Layer 6 of a small transformer language model trained on English Wikipedia (13 layers, counted from 0, width 128). Numbers have three digits each and are written without spaces.
Take only the direct path to the model's output, skipping the later layers: a vector added to the residual stream pushes a token's score in proportion to its dot product with that token's output vector.

Output vectors of the tokens that the questions are about. A number n stands for (n - 500) times 0.0035.
"ble": 182611874496393558866397458358421411625228605620380486651363537725480445280648423174393439496448556639579294674438500478545521881530546592402703479540697337316511384547534524624296474487508390500547504744419387489495353455368447414606496631355464594476738624260567488489742346680429533280521314529553618529553797666368259373799721674601737532576522622643448400542545414508467445381539
"ica": 702696690564413442531520418417307458657438447673380503398336533526622503481653531487571542500380657567453330737493500623541417357402388604546542426554441704432365609527613462614397539306439497578523506615594370268726392573367675570362535594500429417668676327625595594493535472489510718426543332374537377560461568762631402599420381370517594451565663697538441645653687756513628545487544
"ney": 334715712537261399442651500568365188559512694248494556486332744629496281482423483650536320441539815504462508484472456422577450650516479625474534459414674511371535446321639411584413390488532342711800500384286332435697528545455589571527383344335471575470697531511482467491439492512447462307674267604449676496830893579350504352489455500564547712583422326402473650508489394578560581364224
" h": 541414446458550556486414569465544459483522537468502573613540476487538494575364527589574399633526376439541547586465616506526484514480584481563487537442434522486429530610475544548473464659539423401476535432494400556460550500474607433514531502498446375449482491502463395500539523564567605562392613502440476460445488516628476561612547479535381509518535417522665476418441500411399542450606
" America": 464536334497391336567353489515465541613543467445488333411431469425359287305567437458476671533364579543426467553617525532647442454553440472431426315562491587318490472423752444439484588459538445551630597392308533513545331609515397426559604433605357489638416403620631675495508566640609444557422316377567575472416548432447474514447550521420611516391470341663427615431453570525475367487330
"est": 559612496607417518543277415471496466722517511648344520415741555481533398351323422577580329575528517423567578570532643304484493405462534314573580693552559513392680569284360468553596636514567397456602310464573643439710453510654635588347487410572615586659479660532608429507203525539510323383672561503486490593415643532570415421633508360507458503368386756584396279638409758457376442427488
" appearance": 545536469621402338616351464587637518730436593578447503719497709516294331497348524327578657455387568462414524603497433442691470623275413322632720480531384552483646547604511642592369558349631409625489528437510354423474188503604603408578494754382331441556547423363559522492603483576537389446553490412573570399740559700667288435472421511593463465482435408442704548336449653493569376397364
" line": 500521431552474651444390575543527398493569500498480510546512471520554500559495651486445460437432490381541444666419472463668483539642670317502454334514584352565619534443597547645416338540527395543476470411586403441456357483566453403644468658484477412549392396439464414502616619447585378500560403642445653517589452548455410441498492554599589467406476565482644535372542471469541466464480
"cher": 425649631475290421554503600462330385572590537652515538333493581440421691423542487437537482479662744530397225371717524478538391720456363551545500493519725332603455475556667543620516357356701352581733642259304507676568575455256514397426483722322530480652608271590507439488497440645671370352435600490575597629638635437489308555337443485568602750600636611379489445559380378717567648416479
"ership": 468704692516504638627607638417408259546440438797258351278629457507435385459487370391589520352553685310457525447715466467410252679694717223688677605600517518241450574456676559539489337451681400637312422621339485465442487709710331375536489531504329544681628570396765455488634611566551411382467314531450631388459483422411270389474557630492476436650752522453605443257667585732477296433297
" Succeeded": 583598532639393481618700745423525455482196599491294321489513718696482521402568379218320388303458686397405500623490239753467398696472435151305556375572624244514631257495495827511304486236675449762485694610523544439705303602465460699402504429338298653724657313645538609469513581661455469521549495438849724264724505358455626394509315659246579644578516753500715420480531578415670311389495
"ary": 449683665511190468449414699639579496533253379290525534410558762560540422349476300419574442601636807603452308422461536485500630483677537356474597459502680621526357497655448535555421523586532466571346418559435576315272464522529438549483283563383422616900561128426511762493443649492564541435453742621563413463681353398559472555683542392556477258602563400469500734500464456456289546613276
"ellow": 414684699383520570452372729608427555504313735696404503525535643592361419400833605423500504543271810442333645666276563580338329610500261716372555419573554352292600456436660649386474542283669438337582477517370630570698470633340496466456186436231423343675363533369565476486697530504496160344585261416417599251582310624286481404512507583435572350474682573549454653414500760476504567207500
"ful": 477666662695488399489427541526486472647345673424497548560222572438476028201699143402442615560521475570430172749357587594376538620729509427601468272417419408463689592444543496609409359564655709488606539351238579426416513618675138673302570606532379720546550382399496496497332500595628553275459479460444750399626574741594592516322454680512424488616496394633407504586384580561659496352384
"ention": 486715487713588452698538593476342330604455710793572423451457723496247398552369548280489450500315367475367531686477414450482254478435537504453672643492537669418538593467598538491490546222724319659711496571694600457786401686569605354325528517222341413517519463587591628481268504625418434419798519620544575427609469632485389460601574433396511636443563409524366697369540484548489265468548
"leg": 419699734409466554440551408581518525666461271429516424527521490446537476342656362450407516515533493527465331424303339346607623611660378406463504531472784256725613443489671601659480359450670587364525412392412494523493540575607587553371562461433488467521565321536551430483512543490487557500519506497342513431577503351456565525354472585255781494448624652682582559602696469487472400581537
"ources": 381674659617248433480431593629310343518504438693553277669557601706226381427536486310416695478565785451467384442746596653634481682416279463467500361641516655496513424450547320476592389438524470507661609504511589597609594515681435493550434731405342514396557414490427610493560531539600390291599399562359478558539418566434397439333245405341702507547638719603347704275622512449676372395426
"ates": 392670612425339496328397629526477283510359591546336603492322622402365490474653667418405450500464461451261256645599480525487553338521301412310629551579511497455544472535648331571417446312448366625515381570550740366394574397682632587487549581628428621734525637317581647486783730584493431317506612561632405257398412453442452537696458448403486627519577500574414601500332500469445419598467
" area": 524497490537569531492463564698438282523607644455421452732559462572511406495513449425467503463627359483625402597512511600514506531650561420374641509485309348474532617356597615625527424555563343407490506472476466676414298509662497568614396682621411338605509414552508623505547497690570408434451512703626615575561710613558356326574425528570545441606630516403548573374525610497694488541297
" Title": 497580453482491548593590697548456551664346513568342452598550480460412426543562433315723519430381531543412668538561593556587627426509570527355674324513576632585418524323528579522377491245666512645541693593388506467469182527619468353541642625270391455653580541531514567478534535532640407528548433553546558417675455554401573562494452568448481395511530679525441576430488353422617355348411
"ably": 451658426496472267556567719487200325692303720475444548550261712368552363349580409753508530520282364516340310440361445658629269751772241350569542349513590657244563493417286349632287342410551441570592406434322647533285474695608468558433388693058379558714777437348512480486441678625600541346386521528416637480591570422361381383667682456471606588673504477572611573477636544675627252500359
"\")": 475783434627383402773558564461398326535235510566485587539403811444063556258687449188708443331557533396509318543679425823836444516486460480383386432597425449349644484233495869398475206614660593582669622315669368302521388694555303526442367658316444311474607377414431399494556356793818591417423213577492463315365704692219470428629518520293651416354635689356618409556810623586432407474430
" on": 632444533448579515514492401413607439396549483444589504492551427541527467573461392509682344524533481546459469443449322417525472618351563361527456473378492475399521518680511412511519438476463449393497443549620564496495495455445368457566513600474350517461470568433388535506374375404592550577473491567494579432380435577577534518455549510516415431371526344405382579442571458561570540537478
"tt": 496622662343653380475576613665313548489405638504559471828474700606281526386575529296345468451597640371135557459664526379425464582636260783275561423529696392617503437561531748654453427439515626345365496384456530419645409420525352594465715353357555496496452497562372392488707765529551408348487229783516559366590401451315630489504540658176644733567524752453552306530530584481639377309550
"ely": 626668573523451524555536764411504432795484644656407554606305779665526547292500465440417610533365849594580556428669537421546399549382492261571453590530692337164607333487509332453405496480590651724708377549394559555302646523521467692310450653406645600663601514511582657483417304560619594285561508433632550451488544759402354459661698508618724478722435551472480464546434574696572411478383
"lor": 398742755626443329400667722565312486659508595761375497673480401364312597546385458553383577576155888632459556500548472415579383390631178681371500220489590275196364544223505558507625530641454596533697535243256409382551483549572364535470512564358426269412421165558566709501574422543413577332476425722444438330470678436358561364450342553434589365485646390686712444446472620374630626558490
"areer": 601754459706479373546644645577452367364401513478514426679172742472392452532527567542335694290451657444564509363796545650735244674482265402625697542482719299483561439490652719482445271442917409513339727572121520485702193471403280504435412500205314472615634359536564525484532764509414420338479444487399401316464347460378544438476473614496719562465420781818351766570446651546445444456480
"ician": 514681632663372580660473358638337597656340492617434393429394651415538679366285282364474610420267601504315492730467489602623436610516361465604780438535728584638380380345777600555427398311522496634548699496536633230683467698517681559436219641324422356509428327660570742466560454541520434231484381403613365457500705706633427450478522563421480352679661535562500754374565678426574528582570
" known": 474483527817492334492599714431535465365442420578510357586475491358610376449393390514521397547485599398497429580407505388705494576491491381456526438473661511366575505513637447521414515509409298412516651395430462508526467676469486532464441595433530345679439406578433475487659542566543531461569534570413546377512449548402563517468627527383403500361578468589661583525742546466776546495517
"ime": 585658394463530398642468507696435599715375579433364401269464564804590513213658497480455475566514542409425461571504516663459661292627492349778620608518440567452631451227543555647607560479584437517756539424584563475504460662612483231249539687423494455654490374581474576487604550399596415369517625517364500473453594461476516564410272559514493536646384561576535318515576596365571430348448

Each question shows what one neuron of this layer's MLP adds at an activation of 1. A number n stands for (n - 500) times 0.0012.

n3: 534259630516431656409594562292524393575541533537567556217576507668453623444431581338484525435424675515489390422399571428525377591551590451463542527458582616491547372344488597423388676314460385533524599425350392395548565510437374448484603604429460627526379598544567489547513492713461441402544546565492676509458633505414421631713402474594519541549268376667542497621591457384597410478424
Which of these tokens does it push up most? "ble"

n146: 527394470400323279366584758697596555450445752441368519589476469618545622474464742508500570569359638297754573540505660485511621542613454696531399432448564445486559539538432567497407583707388443459555464501539523584494384417363375430553444539558509404486528402535511527549447558452540546709530401364436544464317364717594333560379580450410513500408539478595461507583469724358501663432383
Which of these tokens does it push up most? "ellow"

n139: 477521658507511598692668382527474441538600265707508529601577644393523589611688465612466268546669492551417673460443326524503327275549442172468429760518456476532405639522601495401721522632477518730482298686485454280575574382496533457613455357587436746574549571441563661407537580539341602315499509459331459281542428371360504459443418426566490560563611481385356474684563531542326503587503
Pushed down most: "ful"

n173: 449594563430465591616625318513169515700597412505393516476536590347422439593664505441507605463536621531408544521456353418436294636323606640237383522405310545571406609414658242600498483425469538512470489502670531363453321636428396446443565636484474586462563371486450609389510542457407703631409570436577488473447432591479609423590619444506472484504700431604528413559727623702602661706519
Which of these tokens does it push up most? "ica"

n92: 487479480508344432637441463572504482602360411459703428531516453345491419409627417583389428554319415614516409464560280553550392306505671491485432496382419572491599519526615616657630420549377377440517438523603374544514665577599361492459418906482494533306603681473470536499508445497489322384619686512510572613340424686524252399513393488545550468463751625296661666339694434463147575365567
Pushed down most: "tt"

n1: 487562382565501433612464476482496414488422354584595270565621500498494437416580287220527513586530497647319660425560414510548484359319393262381392452621521674501569305450505522633650634627592372431438630558726406499530450602456295443462497542350570452476375517481509628295557417571522585509602708406550443445402383416220441544676434593658459621431634602376521569374597659580559647600586
Which of these tokens does it push up most? "\")"

n66: 397559568583532310324495624436588438494361353623447440393577441311288631481379509660351514491622572551454555478483686342447516545562421483566563476620549650425591498340455531755574654560490607471560495616320282411403604615338462517558391518290505366641451364521337416593529499573616666504316498536503416505584466394438365501513513514449533513427555507681425513472310589490567621341272
Which of these tokens does it push up most? "lor"

n141: 390538655396439466470448572519560570523470561551452405564449384410431581410495627575461412761526469506379548529291595366514479574499526650502414536557440356507527509541543622677647745372657654505334610635704633509584308514468634457462390580493592584402492305515775546480611462434667504536508382308381489723526443691295505463508524479614578281398681534396581515478506651469281614538533
Which of these tokens does it push up most? "ellow"

n104: 281616524627195449541630570445421366401674484406489330427316504515565648530642631509503612487702533577241198521471421573683529483661656535524607625429504697469278409545486574489411451434446318550413646490682301529530427384473508544722338415394663558626542632446555565375437447416364401501546432570302399557434427713409654440373533546322458553428515487624531718550346510585574505582328
Which two tokens does it push up most, strongest first? "ney", "areer"

n39: 562396391486426483399495562427509448352391467618578508432555481725378497419456436496405295623475514504476636553348731610382672462446509427600518576573300624485572461497343367670449514593578327354491612633482541454730589541502402507509422350328477548613502620502465384588319632461709471470438351602642431617583464387635551619491532392510507725489350752518559537529447760507492380462392
Which of these tokens does it push up most? "est"

n174: 537405420291398420597410421578504429622613722543383549538317303280556531564526336549587467452447625556586379485380553496407558571594771465470501471451488229553555485434560403637647535384719472366556549487376620707473441380620439462435575403426608489396401338443391449415396331700304384537616547304499289527784545452411567513403522303539385567348489555585601318446360443613525506588436
Which two tokens does it push up most, strongest first? "cher", "ful"

n31: 463663524330537626502586465367595556392388406325599452596456468247567513353625545509724483458496617520481522369527398526460424352620602319471355597760551637748506564346430545580530473327530532650310601421725513623625488560543577721476471642418460599645462473354559632485547621261633503416435515548442420522345446399663779708481493437524500658640603511641401408516564340377345495513478
Which of these tokens does it push up most? "ary"

n88: 611355506424515428356495397454626315627384603551312605401413398547379428466442462475440717390386644508446356521461553610580421467536437365414497432622476695560413377435609328606316411400593541512674342440353387517456373554648378378622525518374374435584674435555648470435558509562624645573560341586446588589438435450351344519606525504463507536473503576667453612420498474607442467405379
Which of these tokens does it push up most? "ably"

n151: 532550281550681506477334605526395521535374546534426593502222333509731618550570450590575818518323674590479467392322504421611370459494431646491580625500540660447461428463539449452569353343547492638546390388535269529447615518639302598604581424374480329678490625315504610741474464539454407562496575547459498646460555670321432344625400587367586597367607619415426568624623633515536659368497
Which two tokens does it push up most, strongest first? "ably", "ellow"

n22: 353502515623386442520309606537561602429375389464502413528568594437211409594482434366497735581548577523399505379591313324505504539423584465409609422426440605642557448527514488693442462399442292602410438492643498633421348345611560467440414497582448595321407568499393476614542533507597411580614554527531475501411540382678531381356522495460591278384555504472491459454390455646535573452552
Which two tokens does it push up most, strongest first? " appearance", "ources"

n179: 632431735440610478514425400443504416493425536641589691581486285547411525780381349340591489606492390437360418589594448522448576570258548535586515474555648369602517594520553583678527602237554463317561290405514420217496334412284644417531553577570596198284574512361640399502466254496508642457395605533577542512517509486540542566587538547453499412682402430334468293425489443449452652356557
Which of these tokens does it push up most? "ble"

n7: 237432494467741392494435492425272465515258479582358381609590426527481395473563481412422598576840350543436523689492501495585287525541380474604469405677771499450305550558513417372561653528586495643560436497460238231417342666587432574361436423247511497528556651444647550319532478429536573545500288610516539399600418490421408714453500654508516633614422616493591571624459471462423413437633
Which of these tokens does it push up most? "ble"

n129: 400662415410515746518481350611358568624609548654311296833504400484515509661569437411458385607449496285499517593487433476497557553453478335580496596465577610538613545421569267524542328585415406532799460474598453566491684499588296391579557737449675367638483590247489416584464509547667539556635563386491364428540703528400668487576461627463626514528515485441468492600359417610418441503615
Pushed down most: "ary"

n152: 627573569391488763573374527675689625400554774590389558500415294518665504493598428443293439407492594358599322577391572496392674538566525575515478442661482478441605578507426461512435489533541613525539552562401451430467541457662498623675339460553615431574456509509627292736218491356607466374317420390580469533557495423475526482453335586639494608611588501588574576475489518412352472489345
Which of these tokens does it push up most? "ful"

n83: 320600431419354450464644562510433538500543379705637574420623620552398341540580496519521327618513522626403499440453434409445550420455244456440464664366573790350484328403583521377807409489353429466474575485601462513410410614320617320487432611546581690595607576508377583393494449560516434537523567616451439368644489187575513445569355469558514274487446518402413559446426414545426574468403
Which of these tokens does it push up most? "ary"

n137: 359645481364433612560509479483504454524421438548586522438470555370547622597369651525498444622674403558354457471609456542494452488485502396465537617441575569687489480730541573377581611539539666459582525483513550637489520582237519489585652508445451624386623561542234514466533536390467480331491551384418557656474631604590487596342445624640553436653685555414573451439375286600427472428380
Which of these tokens does it push up most? "cher"

n4: 624432459689497398708492511572476361413624635475387681631398458414651388339511333729376567487405478487505489631311344615185714401498761593525477575493613359377506408486442554406679614503544616481596568571349407556309643475645624557632457360566412378604431525660661217563614404391555546617573409531351651337754530483493537506618385417695618465416485557564682462614391620445615525218533
Pushed down most: "ources"

n143: 451440423435495404575539642540659518402397459400593453440270669466515382520356615481756384687408434509345484677496355606533499524519456441469396392581318294454368411485320428347530489632556478601469345608741506549591576401456507515546482449688461486374434507447371457542347463236307349552410625532592384272588417458498379448397491462435519613407664528536515386533410529511477462362687
Pushed down most: "ership"

n165: 495426471546619519481513558492470649469482390646543434455326445497406517502599421712411511471417424618329467562566462498485299516396376355536305544883491449365542304618573396207483595448387502541495439441402445586401463364561465441278680263547491587519405304488685311482520406506497502443299463305575591272269521410654511621443489736536550231461518495613478569412518460433529386627403
Which of these tokens does it push up most? " America"

n187: 465533557641472657608349474501517452386580638714564544586408356551680396459672516812507201390496621466346512641428463447453329315371652449597549487566351431421723433484531551421612659619520456614636402395503250605501710438532509571381583310391521482643467538509735479566417491295504529437542536328601442637417360444475547529473426472580371395473396610481665548382335567376457601481452
Which two tokens does it push up most, strongest first? "est", "ellow"

n125: 683489525451217455447657484483553381606556693489231408560489446446529543552639674724517649207561541573567557572538573458386380586601390564243519427576433654449597525513465470331530481486530304521471519450362437387607647465630615525562682467672507489624362323437395450512466427401420625676383438496600529338535606625551521611497419407461747542214365484507669602474492527452537719477446
Which of these tokens does it push up most? "lor"

n91: 421526629503384530647717435512436340570390546500441214620364484655572516626572481375476459287562385460637428562323577559662350621469372356501405413565454409482676346644491690663333541521546372570426446299712481663312417631551693388656393502510447429507577377415501542360617525384722516595624585364567548491415494580427499542621559596378406529473477393489448558426526554304656579432408
Which of these tokens does it push up most? " Succeeded"

n12: 577525639741329463643320669626845347384675199402412697654258405503632561411560396655354605347691497580425456542563554639672386552432391665518280624613559603720565564685393468613317464244398646513359590596660321448351564430520448449456525378684436404603497379651455345612358606367616364477369324428552410357621480480630577435575523464411510475523502381287519393580435603256516455447461
Pushed down most: "ention"

n167: 534567467723518590317473545357489537507466489353571577439537433474461355560380589290415575501443600373615547312524291498460538579706512550707554401141363521571468382443348551754403361524560676588491429520452646451253506623469502548587400550575542468504411624456545545494587440473521624567566336325450749576283580654391530586437620617403432330613709454500413574384391448509535611370370
Which of these tokens does it push up most? "ful"

n11: 584526531541494430463264318525352605508426562459522488457506381403439716465454621544345574647648485470434454502492414571433380516373591464450613437628467467565316547492550656441441518441529603459529457694618408397615457403651830447408507515370470582418548524455594403596576632343651594697290601594359600573462470367414525498381596491523538386513629552511238411479515581508571434607634
Which of these tokens does it push up most? "ica"

n8: 578432509471494377526492277543581541529383402516496652473385504469604433629331713701674460592573552332595556528545557609472480506243621587609389320585493591405464626653274587327445406437689479563547466583588265696518475609387475424485602326580428483416491538459531374384501524676518547680389432404541516278510538575521634551534572227501349285470564525493350556142402519433403629470504
Which of these tokens does it push up most? " h"

n189: 620442323578565488345556491506404400489576447620461377647544494465560594601485603477569582354367681507619777453664598641503315593440669457344532625499466529604376426413605488454548542578554469290528602520295363471598501338516551562534483618433577833660557336269414257783541561513475568514443456566429500603655577285445330506451347627497523472364341390671589444588487594442473546575573
Which two tokens does it push up most, strongest first? "areer", "lor"

n140: 295672597533491459625453320537474592571493595668489450614603527623312526508397613606615548414542593424270447435474707560799444513492592467367597562540498616573354430418615419523475564450507562494361525474447381449439531668318616458523331546319778619526489567524501641560408431579605556475654418378578633540405600431535498471470679442509700629596566504484630538662596647423512574583499
Which of these tokens does it push up most? "ician"

n18: 561476432520530591363500389538493541585402403237731425420379661581318570517462427603553173614568451453747696455515582633594483696364667650531463419221463488615560545391467453716503731520556426566581426618545468541499481360522601279669339446721554689275520571573659321411412254431337520463441632634582561366476768573481479631503638397462294414656393344590515343372718340558519406381624
Which of these tokens does it push up most? "ney"

n13: 571380422606373497494404456639517561516460311371511504712514490528562625424559569516490669444332519577700397380484423346435514437667663500345583474507276523650423567438436540439396467628532517476421474639561378703273300484597456531537449493419403554499342561688439567581661393363484525541409320455352489529608560630609451489706500370540735455356583373455443434508371564367477512476326
Which of these tokens does it push up most? " area"

n47: 511529482659584586552396542603593580634365709589452446660397475471343441613513520526390451451382756462512552395485361519548435213403477491429432626593564749566357378662458529431446511503536371586477461580522545543517323625499639302378431350416653586605484376493536330555362575441431424357507339501631475331432548473599645483585477633512520266703433425526471449528526678366250476549455
Pushed down most: "cher"

n65: 559485621584593569554420371523366584492496246589513631357509494532588469661410515353520757306460487743312558478527460735536584513654613315385526364670569453564506403550498547289372529501350598504471683455375533527577511449605645596487365522304458559309551298502560427535597410569601512451608506512526424437553327759359529655734441444630387446444472308542342678307437473291340482688473
Which two tokens does it push up most, strongest first? "ician", "ary"

n106: 326700298649482373464414433615505442520441527623486562351517326581508481451467424500506345520437492451484421516515500536714363542530358495539582587616358617477431504578642542538375594597570538587384587561608465471431463492403313594462565539582531185385589622461514693767541527528553685385433507503495564500443426547449504307468389256462377403645519447626467504182574488488714399305391
Pushed down most: "leg"

n62: 469386641403330432499467649450568490600613448498634438586500491473358458343501578522582409682802579657495253419475616552723521581724491464506439513338448563559452480426582395386408485499363562421428468472452515362382499500472492435466369509415601484572415496364432460358403539625377502475539680577544580521554500471480587620548570680438467303718553441389469504391465561443487440701766
Which of these tokens does it push up most? "ary"

n163: 319477569691362542587531495548338511555734429622666351562719504482446382507389561493289634364560527509383516456526604537556622495424251611388457325403637500642657483394517453538441467483481435568468578385588649537664452514378364521322399590498579498380580464354461511678567529501430437698471439571492585720470496523420404522662497458343630455540468589426391582469582650293526483264610
Which two tokens does it push up most, strongest first? "ources", "tt"